Layer 8 of a small transformer language model trained on English Wikipedia (17 layers, counted from 0, width 128). Numbers have three digits each and are written without spaces.
A neuron's activation on a vector x is GELU(weights . x), where the dot is the dot product.
The model reads these tokens: " J" "ö" "n" "k" "ö" "p" "ing" " |" " H" "us" "q" "v" "arn" "a" " G" "ard" "en" " |" " 7" ",000" " |" "\n" "|" " Le" "ks" "and" "s" " I" "F" " |" " Le" "ks"

The vector x that enters this layer's MLP at each token. A number n stands for (n - 500) times 0.0069.
0 " J": 555526527498458623470631446628431616472422543532463745530565246256406641326291583454539469431642554802592419669415518368459397564395661433580532267493483704549554630569572554565397432479519519371471452426537467448566520518444387584541500469474547469511495505415413458425260623529692579577560533431609294571507561578566362547509596548587507541449430480457499471435477712519602589654351
1 "ö": 422611692616488277593528721779500421613454555598700613567580450479477534429389265495598482516541467505500537457361579413461492395355554275435466379540496574407427564528552972511623428612460522625471536307567338327310550520250502431606538456446398379509422455661527576451276476455497325505475549673535343450631626558482310590537605434587615475561539509573389550349570416487352443570466
2 "n": 528578598535420365599510753374562489510253543508619626464612337492671595528375417532360527619618593564404594530534581590499556535270598364502482479481505360457423404580492813577540357466483484387357715591494384349378412416491450423529454526508394409396501711414630579466388632530371595521527496684407331585529722499573271462424429477456578518480364606484471568512600666484296345633437
3 "k": 487531604379502329563367584612529432643417503606450603437624331650518501621486368469496442566467415509490573644477601546492516370342458414434540367533577582354514471585718684492610491665391521485482653536362486401360556450420540642587518532522494383349491567531629505412371579513226378523386530602472266501573604472556312491588479535560491499482471543520402602397477652436409508785504
4 "ö": 419604654552529299603461684799544397595482537576579658574575506653448550538385310491589475521567461543537559437364589455422525340333523286404482426513488468318510477574482856387649479619420542632396606352526335380329499461293515411596577479476352355521417518726561612435333481441440333454443533627540332472631582604489328609578578471545612462575541464594347546346536434545290448554469
5 "p": 487450578605551332486341607534558506716427464533451647477614474653641460541536379408538367584600432402380563604529521531434484542398559191320557459529461441465592409667580868521723429364295451452528715516478410361343587541457408528567608527433589433610463728450520584226315544516336344576571482575490309472463555531547424578548361448586523472505424556582577642454419621455344477697427
6 "ing": 587444693554571351628442567582580359541543505615443499283486396571503533619499522462403482625582489654353585506664502451492525447500526387457615396452543459489545452483392658467472442517596439374388576497511408469547502447505479669766502446570386378583472461452502468388512474494380632379466605474490318498548481460601446539512438576498501453504455464567505674499443650388336465658526
7 " |": 499515565501494433560420462551430529529375527467455547525416358528471500425448540471494434463478453633429583502572539451546566487463465550524497197503535557564576535453471442487556559478503527476404499435436438445493509508390445494834462496487491454471753558519526561412532625533503475543536499499528372539521490588505460553474457429562466522520571463512465477562481607540496482578585
8 " H": 429382489680496390528555481420519555458371465586442701439617412494503588487405388379543558449548408729538600504442495443492482507551573396446451251503512674580469499605544541477426509685373535354463653421455437522489425497546619558508506600462523555542434508563586598518512581482467547409505451600475257604548570539555501394595469477611570424473400507562416452411487787498489458642446
9 "us": 408465636299475643611549614498526279465484770502468593499547486428586471650462334503503494635265477746588536428473452642404461371553516308458505452504553551473340359506400607612468438606398567351475596380561433442564483503437500444647639548354484448430559578519550565382481572567464666586549608596481336380584571496501337583468420380512337548433244628578479582252475482680402424751523
10 "q": 342386431624554418526484412616627457502586480525560582490622511636391436610528251347440452608578522301452509699447376574434529456478503430450566477555656811418668519605731496603601583511477615584566608368455363486271486494554422473554576573366425420395555486624480493266709477383276413629554604338453341400550547515538352459607263499521310577382347525521422571402550681466473665776515
11 "v": 604625387548542486586382471374586475493488466427448610701654496444610474590493315630458438553615588769508520547479388654458633605260519474490461490413599485250546328751662329626443508475333598616499574395559453495466409298570533324459430458680359391441511786424544596052558454591407693514307504517508347597467631556623346390484343394411508458444427516542524465494524448467393709766420
12 "arn": 536591595628450304537378554595433443372368535628603548391558451542440484462733494536573518608541554553492554428429597473473612478299600431469571398439339459535630482548789499468406404553339604485325451304540527396401679449474590365622468579590534373510510641517642482425456586350440671432467485479526305537519504525618231391520452612506509497558579393591607323585652596507434401660354
13 "a": 523506534450551456619541594541570504424483530568492550492554350609452409543581476398513584665573610689425592569432414504565538412504425420416515391410609558472449542518454399540535432786520509522531720433378422539392653465441490542674532507498451419571523598493548375538527583395474523527404537437440284538475427464512410364542324449472344448440497603507444495422518674494366474722467
14 " G": 460448461614475315436423507580492410609417563652511694431606560520508581449411380462593567462544322731637577456418535399452552588393664345392499305531505714508506551650520599425494502516510562456338426464539403589501599489555623466531468437419441448632433447587536431326611547437522540512489403557552248451505588599571420472570464445543526489516394388557500452629498757553502496722466
15 "ard": 412560557521508292637324638593607439447477595604407492269554465554504655491569542392538525667420489289363562558537547623488523461356546325377667465570418634569598357491805424588488409549572495536455539344493441530397688442532470457665568493403506419601396621385627530514514561553413470534529520492471328519548665477552435522533526568569441456399184395567418414476562495448502455779469
16 "en": 593617559457425316649439527680568340527509485649476512468538492656498630675590490463579546635526541796442640448554424618508397541293402405438552482366478400559388420597580421463578368566425604492441434467491550416490479282479498528673502351440475440569457495387528466494594596487491649532511526521492277537487462583524408420472507464538412436435602410481532557538439559453423544707476
17 " |": 480491534513501374545419495541493508505374526498459533504399422554491533413480494445500432476469468641399598531565561480560547484504474536519479239495516584537548485474472450519549570489525538466391510454448472479467509534431441444832471505477500452486799523583568542361498600527498473568506474478528349539525473559502451530448450433553489491494535466505505516585495571527481458572556
18 " 7": 526445613524679339516400293533481566618291647438375529555543410441474500488613523439698460481527469654588442409487569437500509495558542518457301222511483693592550371674492791634541487449448406458601388452590304517389549525658436638617559457430496539574559461552463445397495698424569609474545426572445323418571494523524454562634446502376451480511583396479528527690485606481525457527470
19 ",000": 393538476650707428750527456503483596422348665436507516425465583506494538504406476409499468518644520559480418655498542530303413272527525517485537326462379680415571506509522741478553575379556492535606682509605397517607483634426660480729619557328446428454486477616579432467678786521370318468525514326344414326536592463504524522601490633362391444487430418427529639512575507629454444514386
20 " |": 471525534596535365563384451507507563520388558514470519482387526475512503416449370424502446468438478687476580505538579477567510429497465572473457246522536566482491508466514497542545563471560506467474569538450462507479533535458494411824484523478481499489799494572553564358425633522459458567600443456484344524541443527510461537496472419514495472468475473506505512584505597483505429609534
21 "\n": 521491534636456404632711611504473497503457600481325508385399517567578601434512428501659445405365466564485454547529421592595506568411506497454466266464556496358489560491616529519581604582417534487287756418500455468527556721570475389642561456548417598641405350597545533480383649568447527541615558421444309462498510538515472259509390448423475454491650509505620529887526624621498435610454
22 "|": 540488530480512480480453568508431440457470585437406468595481397624486501468448426520577491397638522687435635457545436344540465485533521408472428111441393562509625504422548468478544575467505518452537433483494447427575503557451432546700500489466632442485611521536510621550555661550442511495636547480411400446486562643504458350526531481545457544570546465512571435531525429567554470675618
23 " Le": 544449491532360419526662520570453513462554556485474699444569546568485646514300479500441523496563537832451624578533378524278471422505547308415390379483663646545430488657393686482365415513504544464539590430522408525370633642613550385594497536415454473604557403545617630559526525609584465293579379662533286643527387540463569421538474400622493463501480606409304450549393608623479388566371
24 "ks": 398555496413456493543497400439584406549472612633494458344588302360397509665544347327467469558549487799488595680477632696389432226482562396569437461513523701547531567488660564505549485690156506372327440490493450288393603441534555633653633542447442447266496612529723605454642676593432367547430615577536349449523584419514363431521553501505510559465462486463419593531294674424498572785436
25 "and": 436482680680595222492725566650519486470434606536487560334574432538277544555469358505492460627583547288597551634667484416430597267433493366318528444479439663441504562553679651469534398698536512546648487403591397516648230583453484348593456413671297487373446408472388616468515520390405528661446499421509370464468610463619335329551410496522598338523501460587652429301660560408531470917516
26 "s": 533561619389567555559432490565570405562498544622616479455574270493572464675426394388358491577586552645481570546574453524457517268503498355591460400423492609358584530469483538494556433627407488361567580514529508419402482471525459736686604508479435478505497522445645487575484522578336428642513599475539276550459512444517352448503336495395567541474462524441419706497352672607436370796371
27 " I": 410473533483392271576450644555457465625600503492381696439602509662419563743325381413372533459593427726531537426559330401460456490370550451484454352533604752431432627465648670436620502635614528575618414465520451629247676482566582454592520423471327427630524460535492497575522453394541441605502422576525278586558581587463428382571415449518577352459390498426418474592399733461525503625562
28 "F": 432360531812544247501366598564542499424432508450542614566575544629635578626459278388529597461590388687330594531501365505494505669510553463481629329428407713533494453732561633420507470440427511438455531526416438450604445379410526416561502480484770448598515513566485577349447499407470413473477576424366279550536675535590373375638281551527462444587515413528594449619568617418486551554569
29 " |": 441511497566512455524460515539498512528423583494479468486420394648467475386435380469400432437561497653470578472551572415595462535503495587488423199569515585564588415477423537522563565567490519459414419494549484519490413484429530458815511535504506425514784503512563508465560536523517497557571461457495384503537494568517483504398440496524492473494486497475492472551467526492545451666521
30 " Le": 551447508541353407544650508559466525478549543487436685456569561578491632505303453502449531497559560838461619587532386538269479437502538307427394370464652657549455484659390682478360412509520566459557591423546413527362646634614533372599499536418458469608562394542597615556533526591599470302572376649525288646532379538458560427534483398610491469494481604399297448555400610614496387555365
31 "ks": 397555506418448459558479398431599425560460597645464459350587326372403508657553330333474475561538498814490599689463638713388442226473544381579437451516517688543554567492658568502541488687163525362331449482516446292387599430522552635657636544444437439278494599523705589443651683585441382557423614569524354450529585425513354435517575505500508562460471482459411597524301680417506564764435

Each question shows the input weights of one neuron of the MLP. A number n stands for (n - 500) times 0.0015.

n119: 518593497494305581530562471469379444568637354520704478439460450426407507574392613500440565494525417346707641406522417494500487463430303522465734550574437506629434591474426325237470389509555482381669402580543691432401487582680473512534423647406537565530515369446667448478834487441482427494462477763581505447359306363465652448557657509677623536525483494509477684387446552576503574465401
On which three tokens does it fire most, strongest first? 23 " Le", 30 " Le", 26 "s"

n91: 563474313445494517336573497544647481638780587516523500442376532472446468482608509505476358523637350427545625480284433427492726500436396509536623494485679442579514584364514320528446529643482399424354491494723457463603521565617439528521660533569553465486574519442449445625834287621497264369528484599657464427528547508406500455449489403481494525618556508371414385406536562459515414431683
It fires most on token 24 "ks"

n166: 612456632438374531426447360561564506596643444606576400600476469479313361538589391449447379568509637406338467637546610658444541425550509567595457516446415295578357517347475469416480365600713434374508571618541628573488410420378823415516454522534585503601573602575302377449574579359550276530530497429520544516514538399595397539629525529467545637561510439543531411394464482380526339459494
On which token does it fire most, and how strongly? 25 "and", at about 0.29

n94: 489521484459523518444545465507526499436549466581468560557482620481477527493510460500484500523469499471492472533469522459532501527485490512536487477396538508418528447434544575486520512464492441451519532520507545511496481517444388526557456473488483476451494561389503512522525420467574534390443498518475412410504458535512561521576561546525537510562492506445484504516546539505484510526559
On which three tokens does it fire most, strongest first? 6 "ing", 0 " J", 4 "ö"

n133: 392544478552445503465553311330526375674542461556532509635520677459529450523454583307493702439627550536520596490379552331543550691396429638493444491361672422497276481476368270364465579581488468491259469643418484449454598470493597385407711528593365587361525530331750375500730397497500503551353467512497572563506405626690484470541459408568605735500766569399613418390641405534604538262551
It fires most on token 11 "v"

n18: 376614350500573671536535589308703482493410394507405512494624588356318760652329407595325535464366568469629564752399305394699485540320583392372520611465596546456448439488435431386315441419443580546355532581416728570594469466638483571312517356377534587571578637524524457441654537457416493475405494551510530388591574445633484580611678547411484623483716409426212569422261455515635320465638
It fires most on token 11 "v"

n179: 484516524510500500495509505484443512497502507515516514521489517493489515493515496505507513527509497493503502511505498490503493506519458496502516485514497488500514512502497501501517499499511521484505495516499487525494491485507512501513502501501508526484506504486495495508479475506484512492496502503498480500485494523536493498499519498464486498511490500498474515524479488506507500508500
It fires most on token 20 " |"

n375: 458701344405467550446462618434412710423626510413603533719503401443300587377409418610303420439580299324459469439504445486551441623421676390511383624386485378333617650368472550313423485139468684595311473610369636767712436561646312434396333382554721547556560584451605637504386437361434539485442437534312597563588533472445479599585746610503336775551569542456354561480590381266529645524685
It fires most on token 22 "|"

n124: 500622507423132843436486572446518735562429527512658395547572394519340410494363522666323565543496395343597579631489500520471382439369578467496381565312452447561427593333583553493570518490599347570382650609464688545453224730640379493467561400553843567315472627478548450425548484374355429489395474730465612531525442441578410482454636646643377807413565664514484608381448309332276356551440
On which three tokens does it fire most, strongest first? 2 "n", 3 "k", 24 "ks"

n85: 526317443382559562418424573480500387597500623389432488503556486320409504491629419541293411503341233312541705510424523435570319589657454517469440575604615407437461605442497636371702506490491405532353433451470444528640425475618510677454599481510439641295497690531602202704764605542592503358450409787474582281516453455556529508487564557437438686554509471610457587248346553360364476559636
It fires most on token 24 "ks"

n198: 356587385390497536348207411544581683649377475613664580449573387518285610610366541548479429632500441388469503543678359325571544647506606500625389525735562412597451503494445414477542497584461294601274522556362487472675528469289603574500714494347684429510402497423610251476402441282413345437468469418598431660637628510525529514529639354602428721581604565682602588566542464402412274500648
Its two highest activations, in order, are on tokens 3 "k", 5 "p"

n242: 469577470481489517511458602523491392631608508478503434546440538557349383518575615451588423551370643235593555423454477460584789503455517398411506478250394431667430403460383500534584389631492449508525420515500528482413524508794454657487572539494559503494393634533370463545452368482503318844301452584615518553469416531500400485568595410538605603582636439529513492497425546482425218511542
It fires most on token 5 "p"

n204: 452478253493555812493540370489489612556635549595370586586497553434426469519528496519646667490193497425641553603301493536645287517608352630312468669621699394437503436445503195449412547453466507439436500573384400811556547474560479487423584580448620494622317581645260307409645607444527366657612551536398531447384230317576564542647628479682438549302440689468291641488410413451521482503398
On which three tokens does it fire most, strongest first? 10 "q", 13 "a", 9 "us"

n34: 554366553423490584371572328549477549411613555443676524589366550353314375619683403506651487413457417439357313510507602488567468432527584401493474702610443353497506544317247567510490505172716646548459377606572432493424598582592630462437601419448513549525557379507315506558617493430513313390615512679522689642551530389432494735609500527398439493735551465576414632529354471399507424337622
It fires most on token 18 " 7"

n42: 649456575170513583558412429487681521625426136546577393503379642411575514367588670448623537448572554424510385465624451518483568510530442677722598556524836415422433375506604353316481577289456671256569441585487542411677375530415419566524520394552470612393598567530443306340504422556519500572444515528656607624516323472565506586494591460398625606536544402385564390447470523549477473387596
It fires most on token 7 " |"

n23: 394537631442541482424403438484662594544467399710586396490518483603397458583381362479460470628466575474452522459552521478484393497559579435409417493492666484673480423584408485477480576375530546427450486600386605630513388586659541577557492406487600526472475507664665306586656489429478485603393429517457489522513448482466528524442570453613492358594362437542520551558583360546619195371548
On which token does it fire most, and how strongly? 29 " |", at about 0.7

n325: 604392418643139626472531364496364530464496344612664536591398484489535469402357453427689599444436586288611446581625486543506422659497482493445561551660522414539521640268448329303300715394627341476342652672221454541450504596504514507382425626532797645662427295334328567689552411591681426452635415580549573554372382497423614448660620561686563554554516631411457350545364481346529586457483
On which three tokens does it fire most, strongest first? 23 " Le", 30 " Le", 0 " J"

n77: 484623453506663735435412469497556689523691625486538425454561454469576324419634346683500619594303614323497575396559477403622557591604490523524510512435517281651522566603247355446367459503532503484528539438576406438605510461826386422485644525448404485449287576214574283490618418322641532569466422389468500411589533430429725575292541430643625496357491693589568592462612425500332472488430
It fires most on token 9 "us"

n108: 716396278635409535431415366422479741521403376713490445414546615515419538291665446472568803455324350405409520510451743379590481444542677507500433567603450441433309615471673334531340609395422622527256410736468562533602351780519360618448412591528632594544445454537435517603555535627574573555580345672486559374500475452593582455689558279320441435507727364366412401450409416528602359480562
On which token does it fire most, and how strongly? 21 "\n", at about 0.51

n362: 302538262680574570556435510403475637457486258593479481684456415560377593424464460528504619458205694371459412556429564421862710606542619425423618547522587470639234596543552671486342518541449690358648424414479563489382286516346564609304635500331569586493355517448452553463480531428640416552433438604312532450517700362470541491601748457561538485460639255339535440465548377447354556363709
It fires most on token 1 "ö"

n380: 521582593571340527566412462396518487577533494530473428534514596452408213419524453592344401479433485398532387404506482387538367552483359607371528483545665452576399573401497545396506411482657720541459415433555518650524374489520536544556363410491389486559524551585478202671415430403739488691581606658610489714568503432500485718595538448509384490670508662433357457377339484592479830489476
On which three tokens does it fire most, strongest first? 27 " I", 1 "ö", 29 " |"

n155: 487293374540401624516678620467393514346516485493458491484403507205429627465457636526696567405467384482524532418507586540655659490491451667435547506448554493553252611466382247477455630417506438391395436583400516684703301515593533380537384554500550543391564758500517536479489442468513630819259479528397612428442317433600484720500362316550698557443656490610688599456366450494440486400503
On which three tokens does it fire most, strongest first? 17 " |", 7 " |", 20 " |"

n338: 338543637431357522122380535263452934440646425512532490646634524404461444474552557585323578576441486425607553529426666565676540485463620493409319559546410304489421553486180547468429494557546204357596524512630638442604244698281504563436463620434429483596403527511523445611434444422504446531503557542378510520335574214569596635622393373674615754455473525533632738348687523477267671472504
Its two highest activations, in order, are on tokens 2 "n", 5 "p"

n7: 466438556318573671332490467406532649426620552451660427562409508336494302349831297608290463507430601542356304620284402548531492521519562633680462503649489402490554503400228660601295593507593503372332526471458455416633359535549452746471479493507578545574304284655389462572629561393737620398559363657493701432425476473638433577510638465457384526549443641493682454484468503414231493409473
On which token does it fire most, and how strongly? 9 "us", at about 0.14

n12: 595310485453544525364630488566468450411475445473580483544459694382408339567651561450462440463582518363448467435447258509417548425303379516539591506470666389578299765683324445485445642361623469320521584599431382516516575512361662764474503557463446532442412544520474395676539404510602441654408601476546609531509431454509564468589518544616472456551324506777719374466545578602557451432733
On which token does it fire most, and how strongly? 13 "a", at about 0.1

n382: 631511380413539647435437409587569465470482489549687435629424588412487405500536439503237557453491291458621583488551383564537575479587550702528233469513707341389546486522439506465552500503428432532388398606365668472656584306409746477459652491527624525546599508416586494500336396484520421419480505365690492523547410578590595513471344427449409671573587367683575514425509405577611368438722
On which token does it fire most, and how strongly? 29 " |", at about 0.38

n283: 406448287542647574442361340313417577424670356675476563623527545468546725469452588470486546378297403538468566693607318379743328661763534396425497578493577529414553401439454284523334696649469463537328467669352510464628432487448463500285469595466671780583533303532451531768381470493470571439549358532463561578426610423529540482446663375591409400549612650369436442423536369439590565461359
On which token does it fire most, and how strongly? 8 " H", at about 0.95

n49: 405715608412481581493496597273557605519533496345412555702517639468373702563432546480285255366282434224348507775240421465643356657548559333593458646528600288353463637430569729445562491453460504405631617583636485374504383510476388518365691489448389730496412559414535526527411496616666474555422386712379614272427458456454576741291769371653367614435490678428533694376434360364458516405467
It fires most on token 5 "p"

n48: 652543635407477547464486576566446436437609550371625316537434519369429537382548555457607503506372456392526413612668577437452392624513388520474551511648619426591506331447505467445390464388515576486552248536491553375426524618515480416573415383393451555624583500385398276479424719337576441429481417417614540432453557527567580609373711612371411463592670376608559412462597482450580324412528
It fires most on token 18 " 7"

n20: 535455554336497439471215350530664490458541472686448557564587610295460490484639421411394460599456520434463537559503408393434442689511485407543625455404639370340431551500448593486534396354471391425646538522378573516500270538458550506544500557503629533405491629362643433571533642519685570602433429581454468346517721514480529535512609395478448586575487397717490453235555531634708606400448
Its two highest activations, in order, are on tokens 9 "us", 5 "p"

n356: 567681400439619703272524455292420601489615480602596546640525535447513781522337496526611583457192686275579617446290322473631650558635446464474529631402504466554511403554427496395342451573564457507416620470209546409507526611680493434334702293572562651553496339549385632417666520327472582496473251585740513719271173588370486509553472452644507500372664626460429649574609426554427447429475
It fires most on token 23 " Le"

n35: 411630566302485536378419604555331375570561592504568417589382480473422720260642657529806486320533493391390221572460456391555385544653518625738683542389366393657525265419504367415493708440562529578514122435537435661537398578638359556463522490605418483359465517576335168576664424593790575680652467424390656472489298557421631662593560507490636512430454468566512497559526497516727450425479
It fires most on token 18 " 7"

n326: 630582254330358606638580357285301647400541595566347483524485569283497472545525438427402564447573593577559272701411609518553417519474572725717452630310659324411345521506451450438478575500466535333297548657516384614497286479652557533439579387434675609525308497381605446507575455524427619653443509605544571614447494540488586530466423497401572435516595562375614411472526365511513292383503
On which token does it fire most, and how strongly? 11 "v", at about 0.75

n187: 429711557530406543400476506519557416643587368589392457521505654612525628436408432500345488531402521427726470550589405397528696629397413462598471569450725342528356618506601441436573426582475400528442564569405453586763438298329672609430522479422625477457239427307348544631634428705409488695467338476608503667512414500458631670485518238548457575660615555563579420525565422397392470509460
On which token does it fire most, and how strongly? 16 "en", at about 1.2

n289: 469468512352494608249469601620451441487624611465623591573480430480360504466674513603342497529429563440400574532416571500543595391667456591613400573591355342429406763452432645541550411258486484491640293490484624568775640422385561552482426546315598533210509485694609465470590310490651399456424388473443540364340594400400544508594519392585418549471328522591760581347570429565471639400569
It fires most on token 9 "us"

n63: 386317564574363589529384536527547513340602437713477345409407398565565522440427563573524531459400620402329542494600450541536561459666373503385703520491404485565432646301477566423503557605476346506500647435270622361462552620366564584473559724456446582443566426598515491570526478441658546592389438555543591611291320463589602500371537518611483589429409563500618588348369508656574432519483
It fires most on token 13 "a"

n211: 436354511475412689380560514461667414455503368510433354545374623385574432568642476537512500558361463500466528453497530486513497541532328739644583489478639435494388577594262334319382527480532415394654541556580444544687334407352382591576527676485392495377497484491524406670517513368520488578486617483601605583512300532575686449393308425421483526530500443473555500532543581746458422366587
On which token does it fire most, and how strongly? 9 "us", at about 0.035

n228: 515857541546469621415464541599584513543564569537440489465567533593462554566472550423251376509343548460513400585374469391456416656444461364589648509548588471494494400477396548539610423693593299599527408558559555397624526477433512565446445271659659557431470434436557533667376557369488318590427517601566448383698506527454542566371655347567467457475564345432379341472602227437670584431566
It fires most on token 1 "ö"

n256: 312546303482362541544689641532354410380373572444576521555386388439365725506484602463520361475391613437657577513519339401728511654570313633523542586628572658461556568440397336397603570540503481606394483541477643432691570607639359408462407562299523613213538557510480408379601475425432551672266550503623489538560422406464375516509534458573544305402640590403640361344430517452610541576591
It fires most on token 25 "and"

n351: 485438397581440479438633591615512461567503436601573470508428415440377398300632697671512529411452477361435483450590464444442428646620562681605645469808561447527500451450567415494506659564634375491425356566425512620428320553721500331459629638557396661433535489525571435638614291436359515513460737503506471458564530506421561441471404330548668584594473532500533365581612463458678604382567
Its two highest activations, in order, are on tokens 29 " |", 21 "\n"